Layer 5 of a small transformer language model trained on English Wikipedia (13 layers, counted from 0, width 96).
A neuron's activation on a vector x is GELU(weights . x + bias), where the dot is the dot product.

Input weights of the MLP neurons that the questions are about. A number n stands for (n - 500) times 0.0011.
n12 (bias -0.158): 362 668 635 200 269 369 674 461 494 550 368 474 733 386 397 669 353 564 591 439 611 370 503 714 543 652 678 493 544 912 329 514 531 351 592 626 545 443 418 501 669 538 674 650 534 314 584 672 623 321 380 495 412 529 601 593 282 447 638 591 573 349 578 191 401 366 451 530 714 571 449 598 587 553 516 555 225 668 581 543 255 635 601 386 505 622 376 383 250 754 377 438 670 579 528 476
n31 (bias -0.033): 355 520 593 798 575 387 493 542 591 543 741 507 422 642 584 377 433 607 394 388 316 471 559 560 355 713 701 585 321 754 608 380 600 553 544 894 542 463 314 439 425 497 266 532 446 248 640 620 495 520 592 712 428 431 618 617 318 366 397 322 471 243 538 448 511 455 584 502 384 409 339 319 553 594 646 509 383 427 372 766 423 704 396 622 644 571 196 423 509 646 607 387 679 275 418 424
n32 (bias -0.186): 557 574 597 405 462 480 535 292 591 550 816 469 757 636 289 413 668 905 537 401 621 309 423 164 184 514 339 573 485 630 282 485 269 510 481 547 481 804 487 607 530 544 487 202 663 795 617 558 255 584 664 603 613 352 253 789 535 784 512 321 274 615 244 604 592 391 470 538 277 405 389 311 445 489 650 514 659 493 512 471 480 401 558 644 448 537 396 565 575 391 492 140 506 485 576 595
n45 (bias -0.092): 340 523 510 600 593 484 440 457 355 579 497 640 480 269 576 459 264 609 406 353 463 409 462 472 373 578 603 528 402 471 464 655 635 609 471 692 670 307 446 623 711 533 691 620 485 293 676 329 571 391 666 430 692 534 579 472 563 721 279 650 507 478 657 540 504 514 496 284 464 521 691 280 652 693 293 435 577 414 483 629 320 560 857 293 309 331 232 323 397 436 632 500 705 538 320 612
n62 (bias -0.166): 578 435 498 396 530 579 429 361 752 383 375 492 639 595 688 434 389 617 526 517 535 553 330 673 442 658 605 381 496 417 629 527 357 622 545 563 591 621 421 221 472 599 237 782 492 466 369 584 470 468 383 437 625 415 512 703 248 407 662 451 330 186 405 513 500 590 725 694 405 320 677 654 525 474 520 573 499 350 456 724 298 712 532 259 555 290 600 335 314 291 537 782 409 539 496 436
n65 (bias -0.086): 481 493 419 540 568 628 562 527 405 441 421 578 435 548 612 529 509 443 672 662 356 392 410 475 409 563 610 649 533 702 442 535 485 560 843 509 420 516 597 298 458 559 413 477 485 414 646 583 489 602 476 538 387 507 749 629 344 581 366 579 557 541 559 344 413 374 416 348 442 542 333 325 524 654 359 530 309 462 686 608 269 482 471 485 666 632 605 656 642 368 496 429 580 687 695 524
n70 (bias -0.069): 485 371 394 711 547 595 399 641 447 676 523 499 462 498 440 302 374 391 550 589 508 492 457 444 542 446 625 522 590 322 441 500 456 408 649 420 485 418 679 290 670 336 542 485 623 584 446 457 362 494 618 623 611 410 389 529 686 346 442 567 517 492 428 340 516 601 319 415 477 552 429 501 663 586 444 567 622 429 463 420 472 223 544 459 451 722 526 368 583 501 658 414 506 622 513 402
n81 (bias -0.141): 619 411 564 313 624 555 510 368 488 326 278 528 426 327 278 421 125 369 672 557 513 243 414 646 429 665 598 365 590 385 599 651 489 601 537 386 333 444 405 534 582 417 449 613 598 625 582 405 793 497 451 585 419 643 479 699 359 647 668 465 563 460 365 460 374 441 569 141 525 567 387 613 592 765 455 554 384 435 745 517 441 668 593 427 574 521 384 545 662 488 232 644 682 511 527 434
n87 (bias -0.090): 436 350 682 723 425 289 513 782 562 711 559 244 342 451 251 588 454 377 184 496 387 463 457 449 757 413 501 654 421 987 400 670 416 476 569 625 436 428 523 313 444 549 479 408 366 348 541 394 447 535 592 714 496 623 676 438 628 598 494 428 354 517 372 401 542 590 483 583 405 437 641 538 446 599 507 388 588 694 554 273 416 397 573 821 733 440 441 516 460 437 605 532 388 646 523 290
n103 (bias -0.175): 629 548 629 459 445 693 719 564 348 804 693 539 466 195 514 631 426 307 366 917 850 615 164 314 428 360 430 512 669 424 593 366 260 601 489 90 440 514 337 401 492 662 303 406 543 672 472 544 631 246 378 466 685 539 515 471 586 511 660 534 304 479 309 374 752 269 274 738 395 487 772 559 303 356 433 467 580 411 665 784 348 649 289 366 495 532 759 666 653 486 593 765 590 415 804 311
n105 (bias -0.131): 484 425 844 812 289 664 173 267 331 706 438 707 441 352 411 642 595 398 736 530 431 306 556 379 386 382 321 420 671 316 473 669 708 766 564 393 663 697 514 506 584 475 427 259 429 473 634 463 452 666 686 346 615 134 704 565 458 636 686 648 555 371 412 642 157 499 489 253 373 443 644 579 391 577 480 551 370 552 628 276 551 362 426 466 223 669 765 492 330 482 505 577 544 624 425 667
n114 (bias -0.069): 433 551 545 512 756 568 710 770 571 360 241 725 618 644 484 433 495 339 435 615 595 773 341 698 566 669 684 466 373 367 673 524 372 317 677 467 618 483 290 777 568 563 416 336 658 587 429 464 436 756 611 454 585 779 456 501 289 551 257 260 447 459 150 306 465 546 656 830 523 435 563 468 380 435 259 380 458 529 544 628 608 420 505 565 553 211 377 321 600 576 524 506 550 410 462 378
n149 (bias -0.099): 517 718 549 471 432 660 362 552 565 489 603 406 382 757 475 288 466 168 417 407 603 602 387 469 490 577 499 572 319 480 610 715 439 498 451 381 521 362 627 484 550 493 483 441 330 597 512 499 569 351 489 429 447 631 570 533 400 432 509 414 603 414 420 360 316 557 435 370 547 591 653 834 624 603 505 474 471 720 679 599 457 425 615 314 350 628 203 682 523 630 625 464 340 465 409 319
n158 (bias -0.146): 678 575 364 561 650 404 449 629 622 350 460 440 583 264 484 556 432 438 425 548 639 662 473 709 666 150 703 334 188 673 415 399 354 230 563 393 488 306 582 621 683 569 486 372 395 379 470 597 486 472 383 425 523 571 347 599 567 687 279 445 172 552 474 531 658 502 696 795 298 513 469 435 150 673 352 832 496 987 223 652 491 452 714 433 497 644 583 635 699 639 634 502 479 455 260 621
n160 (bias -0.108): 539 313 480 469 393 713 497 329 459 293 584 357 423 348 597 438 476 398 582 536 738 620 563 573 555 485 539 378 560 647 495 344 551 759 319 662 524 396 659 591 568 442 637 467 536 544 631 605 433 549 686 654 538 591 740 397 694 354 539 549 461 371 337 629 623 417 369 562 504 400 487 367 536 648 500 346 443 587 567 279 611 346 504 520 529 513 507 323 600 484 388 502 470 413 358 529
n173 (bias -0.088): 480 447 583 597 680 580 389 506 618 439 370 567 581 326 362 284 584 750 487 564 408 726 559 413 581 434 816 318 366 593 418 496 467 336 429 429 571 536 627 629 702 487 703 241 329 385 598 392 781 440 549 457 825 615 343 225 718 205 638 485 526 417 494 587 699 396 180 364 568 694 482 689 503 439 518 789 562 782 479 577 499 351 366 491 425 579 377 389 481 386 425 483 362 409 491 327
n228 (bias -0.185): 424 644 575 596 314 474 506 458 718 250 631 271 459 228 493 480 458 464 574 289 644 517 401 535 772 716 740 418 527 553 455 566 654 305 237 611 341 515 693 537 328 451 568 613 396 538 449 429 533 741 531 727 759 442 346 569 446 504 619 413 305 361 186 489 633 478 555 543 509 574 644 741 227 480 482 534 444 695 376 471 564 323 477 530 594 400 500 369 598 587 512 467 495 480 424 406
n236 (bias -0.109): 646 322 583 266 423 476 673 452 437 577 276 485 338 421 450 544 314 408 427 496 520 560 399 488 661 605 679 545 570 450 216 610 342 362 741 547 451 413 542 611 482 616 617 448 545 485 589 716 442 489 413 432 527 511 502 544 452 560 367 695 539 378 377 745 583 482 655 492 609 459 556 522 548 525 385 386 468 462 457 641 434 499 447 425 416 547 554 451 648 621 330 471 397 678 491 541
n252 (bias -0.092): 397 395 562 563 738 341 703 571 718 571 414 676 565 322 260 442 370 403 72 489 518 380 477 553 466 608 409 374 444 551 253 362 341 354 848 461 825 595 364 754 527 459 579 523 398 281 565 694 560 688 567 148 508 508 588 579 542 606 622 600 670 260 589 608 558 552 526 271 361 278 393 498 654 568 505 782 607 259 478 532 480 731 723 437 519 493 441 448 480 666 443 620 431 431 518 649
n260 (bias -0.116): 456 484 454 530 374 388 590 595 346 239 353 491 669 498 677 520 267 319 441 492 575 469 510 487 522 474 465 471 600 663 441 274 280 466 535 756 355 572 321 532 594 583 625 405 520 314 515 636 562 470 406 654 591 614 394 454 553 503 328 456 686 395 337 295 447 482 425 493 470 527 455 481 666 545 472 434 548 643 589 395 523 594 579 670 724 385 587 434 507 456 170 514 580 637 445 531
n261 (bias -0.170): 514 731 433 314 736 637 450 434 747 466 428 423 585 513 537 538 638 388 482 585 568 502 495 311 357 355 786 681 583 591 713 677 550 718 539 588 490 427 683 413 399 485 360 541 120 255 403 611 487 710 269 528 457 463 629 613 530 576 554 622 630 332 356 328 622 385 571 677 682 473 301 605 283 445 481 504 629 518 532 530 399 593 501 559 260 359 535 674 404 428 696 264 591 377 657 563
n264 (bias 0.008): 535 426 736 638 377 695 308 260 496 442 430 599 587 788 538 545 404 331 548 389 433 613 314 559 440 384 518 486 649 537 676 588 595 421 463 409 429 304 371 573 577 395 493 494 313 526 468 422 524 736 489 660 371 359 445 369 582 500 368 615 334 323 384 358 514 839 543 680 608 463 763 473 747 559 417 570 645 341 533 385 442 466 626 380 427 475 292 685 339 430 418 465 599 498 579 420
n285 (bias -0.094): 562 357 662 417 563 616 485 391 594 795 637 457 596 574 901 455 538 310 441 454 271 513 344 331 347 477 568 464 429 472 360 630 316 422 777 551 593 401 398 307 297 17 508 532 408 408 525 514 483 578 440 553 657 544 667 366 581 554 383 486 660 451 630 505 554 338 530 625 691 538 721 452 784 404 359 441 466 349 606 345 528 694 498 337 180 468 543 413 537 417 336 541 429 611 410 645
n296 (bias -0.077): 493 546 193 564 421 168 396 716 430 525 538 271 311 667 474 570 496 276 388 449 674 479 414 714 591 523 538 549 697 525 276 517 410 154 337 557 593 667 535 723 462 526 548 324 635 432 673 756 713 777 428 411 480 609 407 691 328 543 644 713 538 209 309 406 700 565 655 827 504 362 409 389 437 418 743 447 483 685 417 555 394 439 538 471 480 645 578 663 302 502 545 380 262 606 260 788
n314 (bias -0.073): 699 575 608 461 573 668 444 419 313 200 409 551 468 552 535 458 381 296 725 498 473 475 515 310 510 560 360 490 322 462 772 555 579 646 668 524 384 587 508 598 579 379 675 564 308 509 518 332 743 660 403 598 382 557 454 422 625 770 698 545 527 654 341 369 352 483 583 490 542 683 362 578 361 464 288 429 409 654 517 627 347 307 434 385 414 415 392 603 432 567 533 561 691 407 622 648
n315 (bias -0.015): 317 335 423 425 564 668 351 349 676 432 548 496 834 584 334 453 404 445 457 490 379 589 457 583 341 495 389 544 789 741 269 731 402 397 597 581 612 586 422 598 479 397 443 460 587 466 488 648 445 599 459 498 487 528 514 472 689 486 356 679 322 572 338 592 485 275 602 542 498 494 768 583 282 610 472 582 414 461 541 777 437 536 671 361 392 507 648 504 156 557 522 431 269 444 406 553
n342 (bias -0.129): 636 492 338 548 606 397 390 537 542 694 605 599 547 239 553 463 519 470 834 411 370 503 786 463 367 506 469 451 529 668 661 437 389 409 456 754 486 290 498 346 479 473 673 509 616 390 736 572 501 389 532 464 362 346 523 180 376 556 478 530 627 464 484 118 417 629 582 241 579 465 678 766 290 689 649 508 754 552 514 683 399 425 694 251 163 581 504 602 578 487 413 410 584 441 722 463
n343 (bias -0.106): 518 460 480 340 623 524 466 426 461 552 534 563 638 537 623 506 442 613 639 316 315 661 770 628 503 690 520 521 473 661 651 561 673 474 828 561 816 510 429 267 570 565 514 558 598 511 515 467 577 514 348 342 402 414 564 563 468 662 481 773 643 646 505 500 445 496 415 366 333 582 459 420 457 513 346 495 501 514 494 477 385 370 400 444 380 638 403 443 377 518 330 691 467 317 423 307
n349 (bias -0.101): 530 700 177 788 603 541 487 248 488 314 330 401 394 611 421 584 502 398 523 538 336 391 523 701 379 617 543 470 395 524 561 513 501 193 605 493 490 578 470 419 618 391 508 456 453 694 509 430 466 407 400 691 503 485 377 770 645 577 784 688 336 605 433 750 652 437 442 656 631 324 378 447 632 410 649 474 425 673 641 568 646 560 501 573 486 684 428 396 500 260 385 438 480 419 492 554
n356 (bias -0.030): 885 612 582 483 483 547 607 392 539 725 259 481 722 576 484 350 364 321 454 654 545 255 448 328 378 668 471 495 534 499 571 440 508 349 680 461 517 458 714 627 698 629 734 606 505 267 492 400 369 531 369 251 568 255 440 264 568 605 669 273 260 434 729 621 309 714 360 388 850 605 588 666 407 616 463 532 603 535 479 620 517 338 398 246 445 598 539 243 750 439 594 378 359 539 477 377
n369 (bias -0.095): 372 581 450 637 521 634 749 740 425 266 325 417 418 239 523 443 407 116 556 486 638 475 453 419 583 464 582 447 530 383 498 629 583 371 521 524 723 338 407 578 260 560 557 384 649 394 560 633 505 530 812 603 550 184 456 583 419 378 376 292 479 564 492 571 533 524 710 804 405 393 319 571 646 454 547 593 446 811 844 399 429 527 313 646 588 546 388 514 237 477 729 424 725 333 590 361
n372 (bias -0.079): 395 483 513 519 727 291 442 682 469 365 537 411 461 259 567 477 766 618 621 422 550 423 465 763 522 377 377 453 609 622 391 326 399 553 404 556 701 352 491 577 601 436 419 569 551 427 600 411 645 462 398 323 719 740 454 259 525 684 342 474 719 390 353 426 538 271 334 759 377 353 537 415 362 544 443 508 517 846 397 283 579 488 731 587 560 503 417 251 649 377 812 419 447 432 567 480

Each question shows a token from some text and the vector x that enters the MLP there. A number n stands for (n - 500) times 0.0091.

" does": 673 206 405 328 324 512 592 666 499 677 547 664 410 594 371 603 548 629 403 491 546 435 602 638 564 392 519 394 674 402 586 418 757 515 508 609 468 489 386 639 349 437 584 385 271 389 523 505 427 145 466 413 505 511 470 601 455 300 526 505 512 664 653 524 351 634 526 619 271 622 459 728 397 634 550 632 540 405 411 616 681 432 439 499 658 415 607 409 503 275 403 512 559 575 445 559
Which neuron fires most, and how strongly? n356, at about 0.23

" Y": 503 277 522 291 252 483 852 348 516 521 605 526 334 646 434 453 542 608 305 541 556 491 627 717 655 540 432 526 604 249 412 616 659 679 542 700 293 405 412 736 501 340 447 556 433 627 628 435 385 336 567 467 476 464 491 413 564 241 456 568 567 631 700 411 632 423 559 546 416 630 276 430 415 496 442 548 504 523 398 771 600 670 394 295 495 619 492 581 511 336 455 509 534 482 425 459
The neuron with the highest activation: n236

"ro": 597 541 517 272 438 466 525 523 367 616 412 418 388 665 396 533 512 667 417 321 527 404 550 636 558 741 337 485 573 435 404 539 568 797 636 559 198 460 602 638 452 449 298 409 457 582 384 424 469 449 539 367 494 584 270 262 439 305 475 385 520 670 638 248 557 677 617 468 308 687 405 466 671 411 540 591 577 358 316 566 698 539 484 738 492 699 641 590 583 444 440 321 683 625 476 562
The neuron with the highest activation: n32

"1": 471 448 487 586 409 499 709 441 316 523 403 364 360 476 348 635 553 728 424 577 428 488 557 512 687 536 589 420 664 501 502 669 647 672 357 462 500 466 504 603 534 457 443 592 393 602 492 586 404 346 513 318 503 286 173 350 519 310 615 619 542 776 520 501 369 709 514 377 467 596 274 429 304 525 595 432 362 479 496 691 736 649 474 478 584 367 774 731 563 552 422 483 621 644 316 374
Which neuron fires most, and how strongly? n105, at about 1.1

" ": 650 426 520 371 520 527 758 682 476 523 676 406 299 561 376 622 497 489 405 536 706 524 586 880 744 612 436 404 667 496 345 520 661 539 533 598 577 583 537 532 366 346 401 559 374 462 472 441 382 292 467 336 439 475 347 515 421 281 550 407 488 732 635 350 484 617 501 677 395 525 161 565 392 413 661 428 562 538 427 509 552 695 461 611 511 357 493 569 516 325 343 415 573 541 493 499
The neuron with the highest activation: n296

"te": 533 524 490 241 520 470 523 480 589 586 377 459 449 737 272 532 589 714 421 434 558 355 534 605 601 623 194 420 788 454 463 449 704 746 527 589 198 460 399 516 482 394 430 620 312 584 353 442 508 255 620 386 390 586 466 385 590 458 510 396 588 560 507 296 521 664 587 562 615 596 372 605 561 348 659 550 542 378 362 730 652 448 604 562 385 614 439 600 560 430 376 514 604 630 413 427
The neuron with the highest activation: n81

"ate": 607 499 350 455 507 402 523 731 546 591 439 601 507 566 365 520 472 484 512 529 460 511 454 610 506 505 502 445 692 354 475 582 764 635 444 693 409 422 588 503 533 361 414 663 147 699 447 500 259 230 591 417 393 597 240 526 627 557 342 406 503 598 668 417 472 715 479 521 370 546 389 507 388 430 496 534 552 428 252 662 615 513 435 626 581 333 655 604 560 444 405 487 584 727 578 413
The neuron with the highest activation: n70

"tel": 460 454 478 434 453 515 749 536 454 472 445 565 448 662 446 490 519 592 383 503 426 401 624 737 675 425 317 431 687 328 407 537 628 625 466 700 61 430 298 472 435 388 486 575 468 645 443 415 398 206 450 495 441 555 455 558 454 285 412 437 608 715 569 356 484 642 430 546 556 630 351 549 523 382 563 575 466 249 459 729 668 600 567 454 452 493 606 658 621 411 544 507 643 794 468 434
Which three neurons fire most, strongest first? n81, n260, n70

" comp": 677 460 426 325 503 593 476 517 304 480 558 502 420 654 274 550 607 416 469 441 501 359 694 547 743 464 235 323 682 391 671 267 687 616 397 580 560 527 514 476 385 387 474 614 289 642 436 440 554 394 593 405 400 497 424 478 523 469 544 570 457 772 533 527 511 537 555 758 425 526 382 396 374 477 499 512 435 569 433 603 943 729 362 428 645 308 593 439 565 363 411 440 604 423 498 758
Which neuron fires most, and how strongly? n314, at about 2.1

"d": 359 382 401 495 425 680 571 443 615 491 692 452 267 687 328 575 560 593 563 306 506 495 627 670 857 466 443 589 719 342 435 639 719 512 498 429 276 508 529 569 339 336 421 384 347 640 544 226 568 437 637 531 540 428 461 387 541 408 522 362 557 845 579 231 509 465 561 458 454 484 349 513 524 390 521 610 528 640 441 502 853 512 437 557 497 348 444 441 424 414 421 473 604 632 527 649
The neuron with the highest activation: n228

"==": 693 457 487 428 590 533 665 580 474 468 638 502 473 450 296 589 610 548 365 498 482 653 418 616 638 672 468 479 464 325 567 606 632 613 599 623 425 480 468 479 369 320 423 605 190 577 525 585 369 225 334 324 377 543 264 472 558 434 526 400 704 751 553 617 435 445 455 628 517 467 311 502 298 617 471 619 570 484 434 591 751 597 316 537 489 480 557 661 616 280 384 437 542 597 407 650
Which three neurons fire most, strongest first? n158, n261, n349

"g": 401 600 493 404 378 490 759 688 555 449 386 509 474 647 428 468 426 671 402 431 558 440 686 612 773 540 527 516 570 272 385 565 964 588 439 647 168 564 388 524 479 584 381 604 462 606 328 443 457 201 545 524 455 479 273 425 511 411 403 361 554 520 573 289 492 488 529 280 363 712 329 487 548 392 609 586 558 592 488 713 676 498 516 460 491 392 711 629 496 444 544 551 486 714 314 420
The neuron with the highest activation: n228

" the": 483 415 544 329 504 486 770 627 374 573 372 486 518 688 420 604 471 519 538 414 533 617 484 632 684 554 273 504 646 404 496 289 662 733 486 783 566 530 489 533 389 342 351 557 102 616 478 493 430 257 497 335 468 471 408 311 380 335 556 535 527 667 601 359 602 647 470 536 550 553 474 473 423 573 578 517 577 426 485 598 689 459 433 500 489 511 519 674 567 382 501 536 562 457 385 502
The neuron with the highest activation: n343

",": 558 391 486 296 501 515 729 584 501 478 589 361 608 584 398 546 512 582 410 494 523 697 663 721 575 515 380 433 634 378 383 339 665 678 495 625 550 351 312 497 335 265 472 640 177 427 513 473 273 253 629 475 471 548 341 406 686 283 507 601 623 679 705 336 426 573 456 654 553 602 350 606 456 499 609 627 456 453 440 588 607 549 509 467 491 461 540 544 519 501 399 396 565 644 479 569
The neuron with the highest activation: n12

"2": 513 324 452 561 465 284 715 641 522 510 515 340 259 680 443 558 611 671 340 670 596 455 552 563 663 442 396 610 668 646 355 673 672 482 352 472 531 593 404 588 474 340 416 700 302 560 370 482 286 422 480 356 496 569 114 499 567 502 662 497 560 837 584 305 500 552 538 380 474 525 336 444 448 505 561 511 461 509 584 496 470 785 410 542 552 433 567 583 517 525 393 444 518 596 568 342
The neuron with the highest activation: n87

" being": 580 401 568 328 440 491 704 406 453 567 475 510 489 712 361 632 637 616 405 411 532 492 613 655 596 469 425 301 555 445 475 371 712 421 320 691 498 532 565 647 384 310 602 547 146 487 651 532 528 261 546 332 327 595 431 502 429 483 553 535 610 583 476 514 422 485 631 631 486 683 280 614 574 456 599 512 399 543 471 462 738 757 255 471 602 306 607 572 468 417 446 413 431 599 459 466
The neuron with the highest activation: n12

"É": 678 365 466 480 375 481 710 598 596 496 537 662 327 648 335 478 427 623 440 491 426 589 675 656 617 447 454 599 598 436 470 460 629 855 520 467 242 400 647 877 388 357 480 363 426 627 483 403 290 319 707 379 515 579 477 472 526 351 341 228 433 810 654 420 500 402 397 495 545 540 565 454 509 491 454 604 547 441 429 711 559 646 474 533 410 516 580 567 375 400 362 402 564 639 358 368
The two highest activations, in order: n173, n114

" Minister": 582 425 447 488 282 397 761 422 502 510 556 662 477 624 487 445 686 393 459 384 400 529 530 591 703 518 559 477 651 404 434 444 666 521 595 740 312 382 564 524 502 237 425 676 345 699 432 315 304 366 528 410 465 392 428 670 519 366 586 437 454 701 619 420 418 516 513 425 561 496 238 461 530 499 437 615 471 467 475 640 624 657 287 355 632 407 572 726 669 381 409 470 534 825 473 419
The two highest activations, in order: n65, n349

" for": 535 483 428 361 414 472 701 548 451 527 579 759 410 608 373 471 454 575 366 560 429 602 506 666 572 579 273 449 575 396 487 529 688 606 516 604 554 487 468 594 393 360 403 558 122 538 627 490 391 225 651 507 548 406 340 392 421 380 457 572 485 533 663 349 432 778 548 675 468 549 331 641 589 549 628 551 404 526 505 431 732 618 448 535 555 511 604 306 354 516 424 547 655 572 404 393
Which three neurons fire most, strongest first? n369, n31, n12

" more": 630 467 439 322 543 468 596 624 523 505 607 507 521 690 375 524 555 612 523 597 359 602 509 507 591 465 396 381 534 444 497 336 666 620 404 699 430 563 552 539 501 297 427 541 205 520 354 403 385 296 601 194 444 369 440 431 559 452 447 511 458 575 615 574 645 724 539 634 239 518 397 671 312 522 527 737 421 523 395 472 565 657 584 528 536 271 615 511 660 576 501 495 545 670 360 620
The neuron with the highest activation: n158

" He": 512 336 559 284 290 562 684 533 358 575 457 527 437 687 529 658 475 513 365 374 615 531 695 670 656 603 324 374 739 443 465 406 677 464 319 689 435 464 634 787 352 264 332 603 321 562 721 479 442 348 436 396 613 582 262 435 668 353 505 652 426 650 482 357 549 494 601 489 446 627 418 486 416 442 571 649 553 396 415 725 579 560 496 422 481 407 611 538 353 404 592 479 449 567 346 487
The neuron with the highest activation: n296

"bb": 413 450 537 369 328 557 658 538 555 690 454 532 333 558 329 469 632 515 360 381 616 460 518 450 740 389 304 510 580 511 439 566 865 531 408 528 199 427 401 608 453 351 423 743 369 759 452 505 524 317 425 583 670 605 491 341 523 374 358 403 563 556 617 335 444 600 509 475 522 677 228 374 649 532 491 582 396 424 596 714 700 637 397 373 564 304 666 742 478 408 600 385 596 534 550 565
Which neuron fires most, and how strongly? n103, at about 0.4

"om": 533 398 481 453 361 484 597 643 414 599 421 484 472 698 439 443 496 661 461 487 427 532 665 674 701 453 389 416 729 241 422 605 674 664 433 687 77 502 303 404 527 426 311 396 453 622 318 434 555 413 492 438 433 526 341 293 474 377 589 375 582 607 583 307 515 641 528 437 476 541 340 521 560 358 619 660 601 286 368 663 690 470 570 515 634 628 676 760 555 395 554 429 587 529 448 584
The neuron with the highest activation: n70

"p": 641 631 406 511 447 380 498 748 466 578 594 439 511 668 420 499 344 576 328 411 541 427 569 499 658 412 187 512 673 394 515 512 823 628 599 569 271 489 305 574 594 427 533 600 435 638 247 227 418 175 704 437 338 585 435 368 595 375 410 452 492 650 531 289 454 497 623 510 293 646 406 423 464 453 648 548 540 504 432 514 824 720 477 656 484 474 551 463 697 476 482 545 585 614 514 460
Which three neurons fire most, strongest first? n87, n260, n70

"od": 371 426 527 519 344 449 607 531 612 639 552 578 435 672 496 554 641 539 445 472 327 495 570 543 792 624 533 460 665 265 434 575 748 578 386 611 103 409 296 494 461 492 467 542 471 715 497 353 524 476 529 275 536 395 301 374 380 413 335 443 513 546 687 251 519 589 630 357 414 507 311 373 691 469 513 523 451 464 362 701 698 457 391 464 630 503 796 610 561 453 528 557 388 650 551 666
The neuron with the highest activation: n70

"ef": 462 431 468 381 346 512 601 603 462 656 370 569 444 637 383 460 489 576 463 515 430 334 698 599 721 517 498 483 718 398 645 577 735 676 491 604 120 473 208 501 429 549 448 632 409 674 566 359 443 256 430 377 331 491 252 394 790 394 369 271 531 704 534 396 456 623 530 570 478 561 414 399 561 395 738 524 493 313 398 604 521 563 604 496 538 424 658 567 622 429 430 543 537 683 562 632
The neuron with the highest activation: n81

"ed": 467 473 399 375 567 381 595 487 549 571 721 579 576 631 336 612 594 382 434 457 497 612 486 577 599 413 457 345 638 379 618 501 826 733 500 602 492 446 542 370 549 474 350 552 197 685 598 398 320 485 490 295 509 421 370 383 609 649 314 335 482 617 656 514 393 641 608 640 429 544 385 533 271 553 564 642 401 652 374 508 748 537 416 309 502 383 576 548 509 312 369 440 502 587 686 564
The two highest activations, in order: n158, n261

"nor": 617 474 393 415 449 521 476 565 289 593 462 441 414 657 527 613 604 602 332 434 481 642 506 559 587 508 289 423 630 394 383 516 638 611 320 753 96 441 294 455 503 408 491 655 356 689 600 483 428 259 555 395 491 333 318 423 522 457 543 386 384 756 615 406 566 529 532 449 483 627 349 603 645 603 525 585 437 435 436 627 738 559 440 369 731 319 591 631 607 461 522 545 734 602 421 438
Which neuron fires most, and how strongly? n260, at about 0.26

" and": 770 374 347 232 544 510 565 666 548 566 594 582 572 599 439 540 589 532 414 363 555 711 652 635 523 573 282 419 560 455 380 399 713 451 448 686 512 493 372 600 392 385 363 602 186 544 523 512 395 225 572 330 364 651 319 447 559 302 545 585 716 664 529 427 454 740 409 467 413 620 520 445 514 401 528 658 485 617 431 536 669 480 447 370 578 589 622 557 349 443 571 508 450 552 376 511
The neuron with the highest activation: n343

" not": 677 391 394 357 450 368 596 503 571 471 582 595 388 589 344 483 591 599 431 350 430 383 416 611 639 531 388 428 800 560 449 440 838 570 494 715 494 459 540 509 509 328 472 582 232 452 521 319 504 246 671 422 529 403 404 335 484 340 530 617 310 609 549 551 483 687 511 663 478 622 448 720 417 430 661 721 437 430 435 509 628 709 400 445 642 415 635 497 434 463 505 529 523 655 306 454
Which three neurons fire most, strongest first? n228, n62, n356

" processes": 575 392 505 343 362 420 548 639 532 456 595 497 482 703 451 541 547 507 528 408 393 448 597 583 534 438 435 290 797 383 446 545 761 625 607 645 346 493 451 442 486 344 494 525 243 397 372 404 399 186 518 466 493 579 550 545 569 329 485 436 719 641 588 351 416 554 606 564 361 565 385 579 457 483 707 595 433 424 374 578 661 672 495 573 674 440 454 688 739 417 366 439 601 681 328 471
The neuron with the highest activation: n260

".": 640 535 369 423 455 461 747 607 378 464 677 478 537 496 472 537 598 730 377 408 519 571 541 604 713 592 403 469 624 381 472 459 615 635 541 670 520 440 505 466 426 152 406 662 155 614 590 570 439 303 552 287 543 655 341 409 573 402 611 490 617 640 562 364 285 546 482 745 474 575 310 477 342 602 524 462 434 445 384 570 572 634 406 542 534 381 562 499 475 432 535 444 548 609 379 552
The neuron with the highest activation: n372

"\n": 622 355 405 396 335 601 831 531 449 501 450 534 624 639 394 634 461 589 368 564 387 573 533 720 544 565 396 522 686 402 526 563 591 688 440 671 539 472 493 425 468 250 333 643 365 601 590 423 225 196 458 317 492 619 360 425 406 364 568 483 540 774 487 276 376 525 570 559 475 672 248 563 264 606 586 671 592 500 462 483 569 604 453 575 397 536 590 502 418 438 466 445 448 588 439 605
The neuron with the highest activation: n315

" so": 677 347 455 406 448 602 410 580 552 535 501 492 482 599 324 435 581 456 460 565 651 579 647 558 606 707 241 424 703 403 440 355 656 636 551 610 450 509 641 631 498 259 460 406 204 460 372 301 594 322 607 391 447 602 392 380 413 440 464 530 533 658 491 596 597 623 463 532 368 727 377 601 534 478 514 733 428 491 404 710 593 643 351 513 427 489 549 402 445 376 380 517 697 569 216 660
The neuron with the highest activation: n173

"ese": 498 520 522 352 432 525 566 620 429 639 431 457 492 662 304 602 566 369 497 526 353 624 620 699 651 593 210 445 587 235 456 522 733 667 468 581 268 378 492 455 554 503 393 581 314 722 508 415 323 131 554 359 446 537 210 533 791 413 478 397 561 586 600 385 490 623 504 482 586 646 418 581 603 588 573 516 468 383 370 683 607 546 378 475 404 431 499 695 641 459 344 456 553 672 571 474
The neuron with the highest activation: n149

" Under": 597 235 514 326 498 560 562 634 422 567 455 716 386 579 382 384 536 647 532 543 497 528 518 580 699 635 382 471 660 425 581 405 782 579 414 632 453 532 561 578 490 227 532 522 259 650 642 451 328 127 685 493 518 554 255 622 424 420 385 333 441 613 533 322 369 593 423 625 440 437 367 540 398 441 469 684 487 482 624 588 714 578 572 623 583 348 582 406 423 563 509 479 463 660 452 460
The neuron with the highest activation: n114

" as": 494 398 509 407 466 572 595 687 574 548 593 700 471 750 420 459 474 543 425 496 611 597 647 630 602 546 328 385 578 378 387 358 765 578 366 813 506 516 428 594 547 390 457 629 178 545 567 327 482 281 641 349 444 412 425 528 430 371 612 614 513 629 548 276 315 463 468 670 538 567 340 536 497 507 658 611 403 386 463 458 583 720 263 500 637 436 547 474 431 435 364 483 554 492 453 501
Which neuron fires most, and how strongly? n31, at about 1.7

"'": 423 431 414 495 487 684 738 438 478 599 329 482 388 555 384 494 723 665 442 486 562 384 439 568 554 582 510 388 395 582 526 525 580 691 504 531 224 665 508 723 234 381 323 627 300 500 807 385 407 224 515 472 505 554 321 466 462 340 614 451 536 742 430 282 423 692 510 594 482 519 576 491 436 411 504 586 515 617 303 618 669 690 568 453 578 434 405 663 518 352 373 487 579 609 531 476
Which neuron fires most, and how strongly? n81, at about 0.31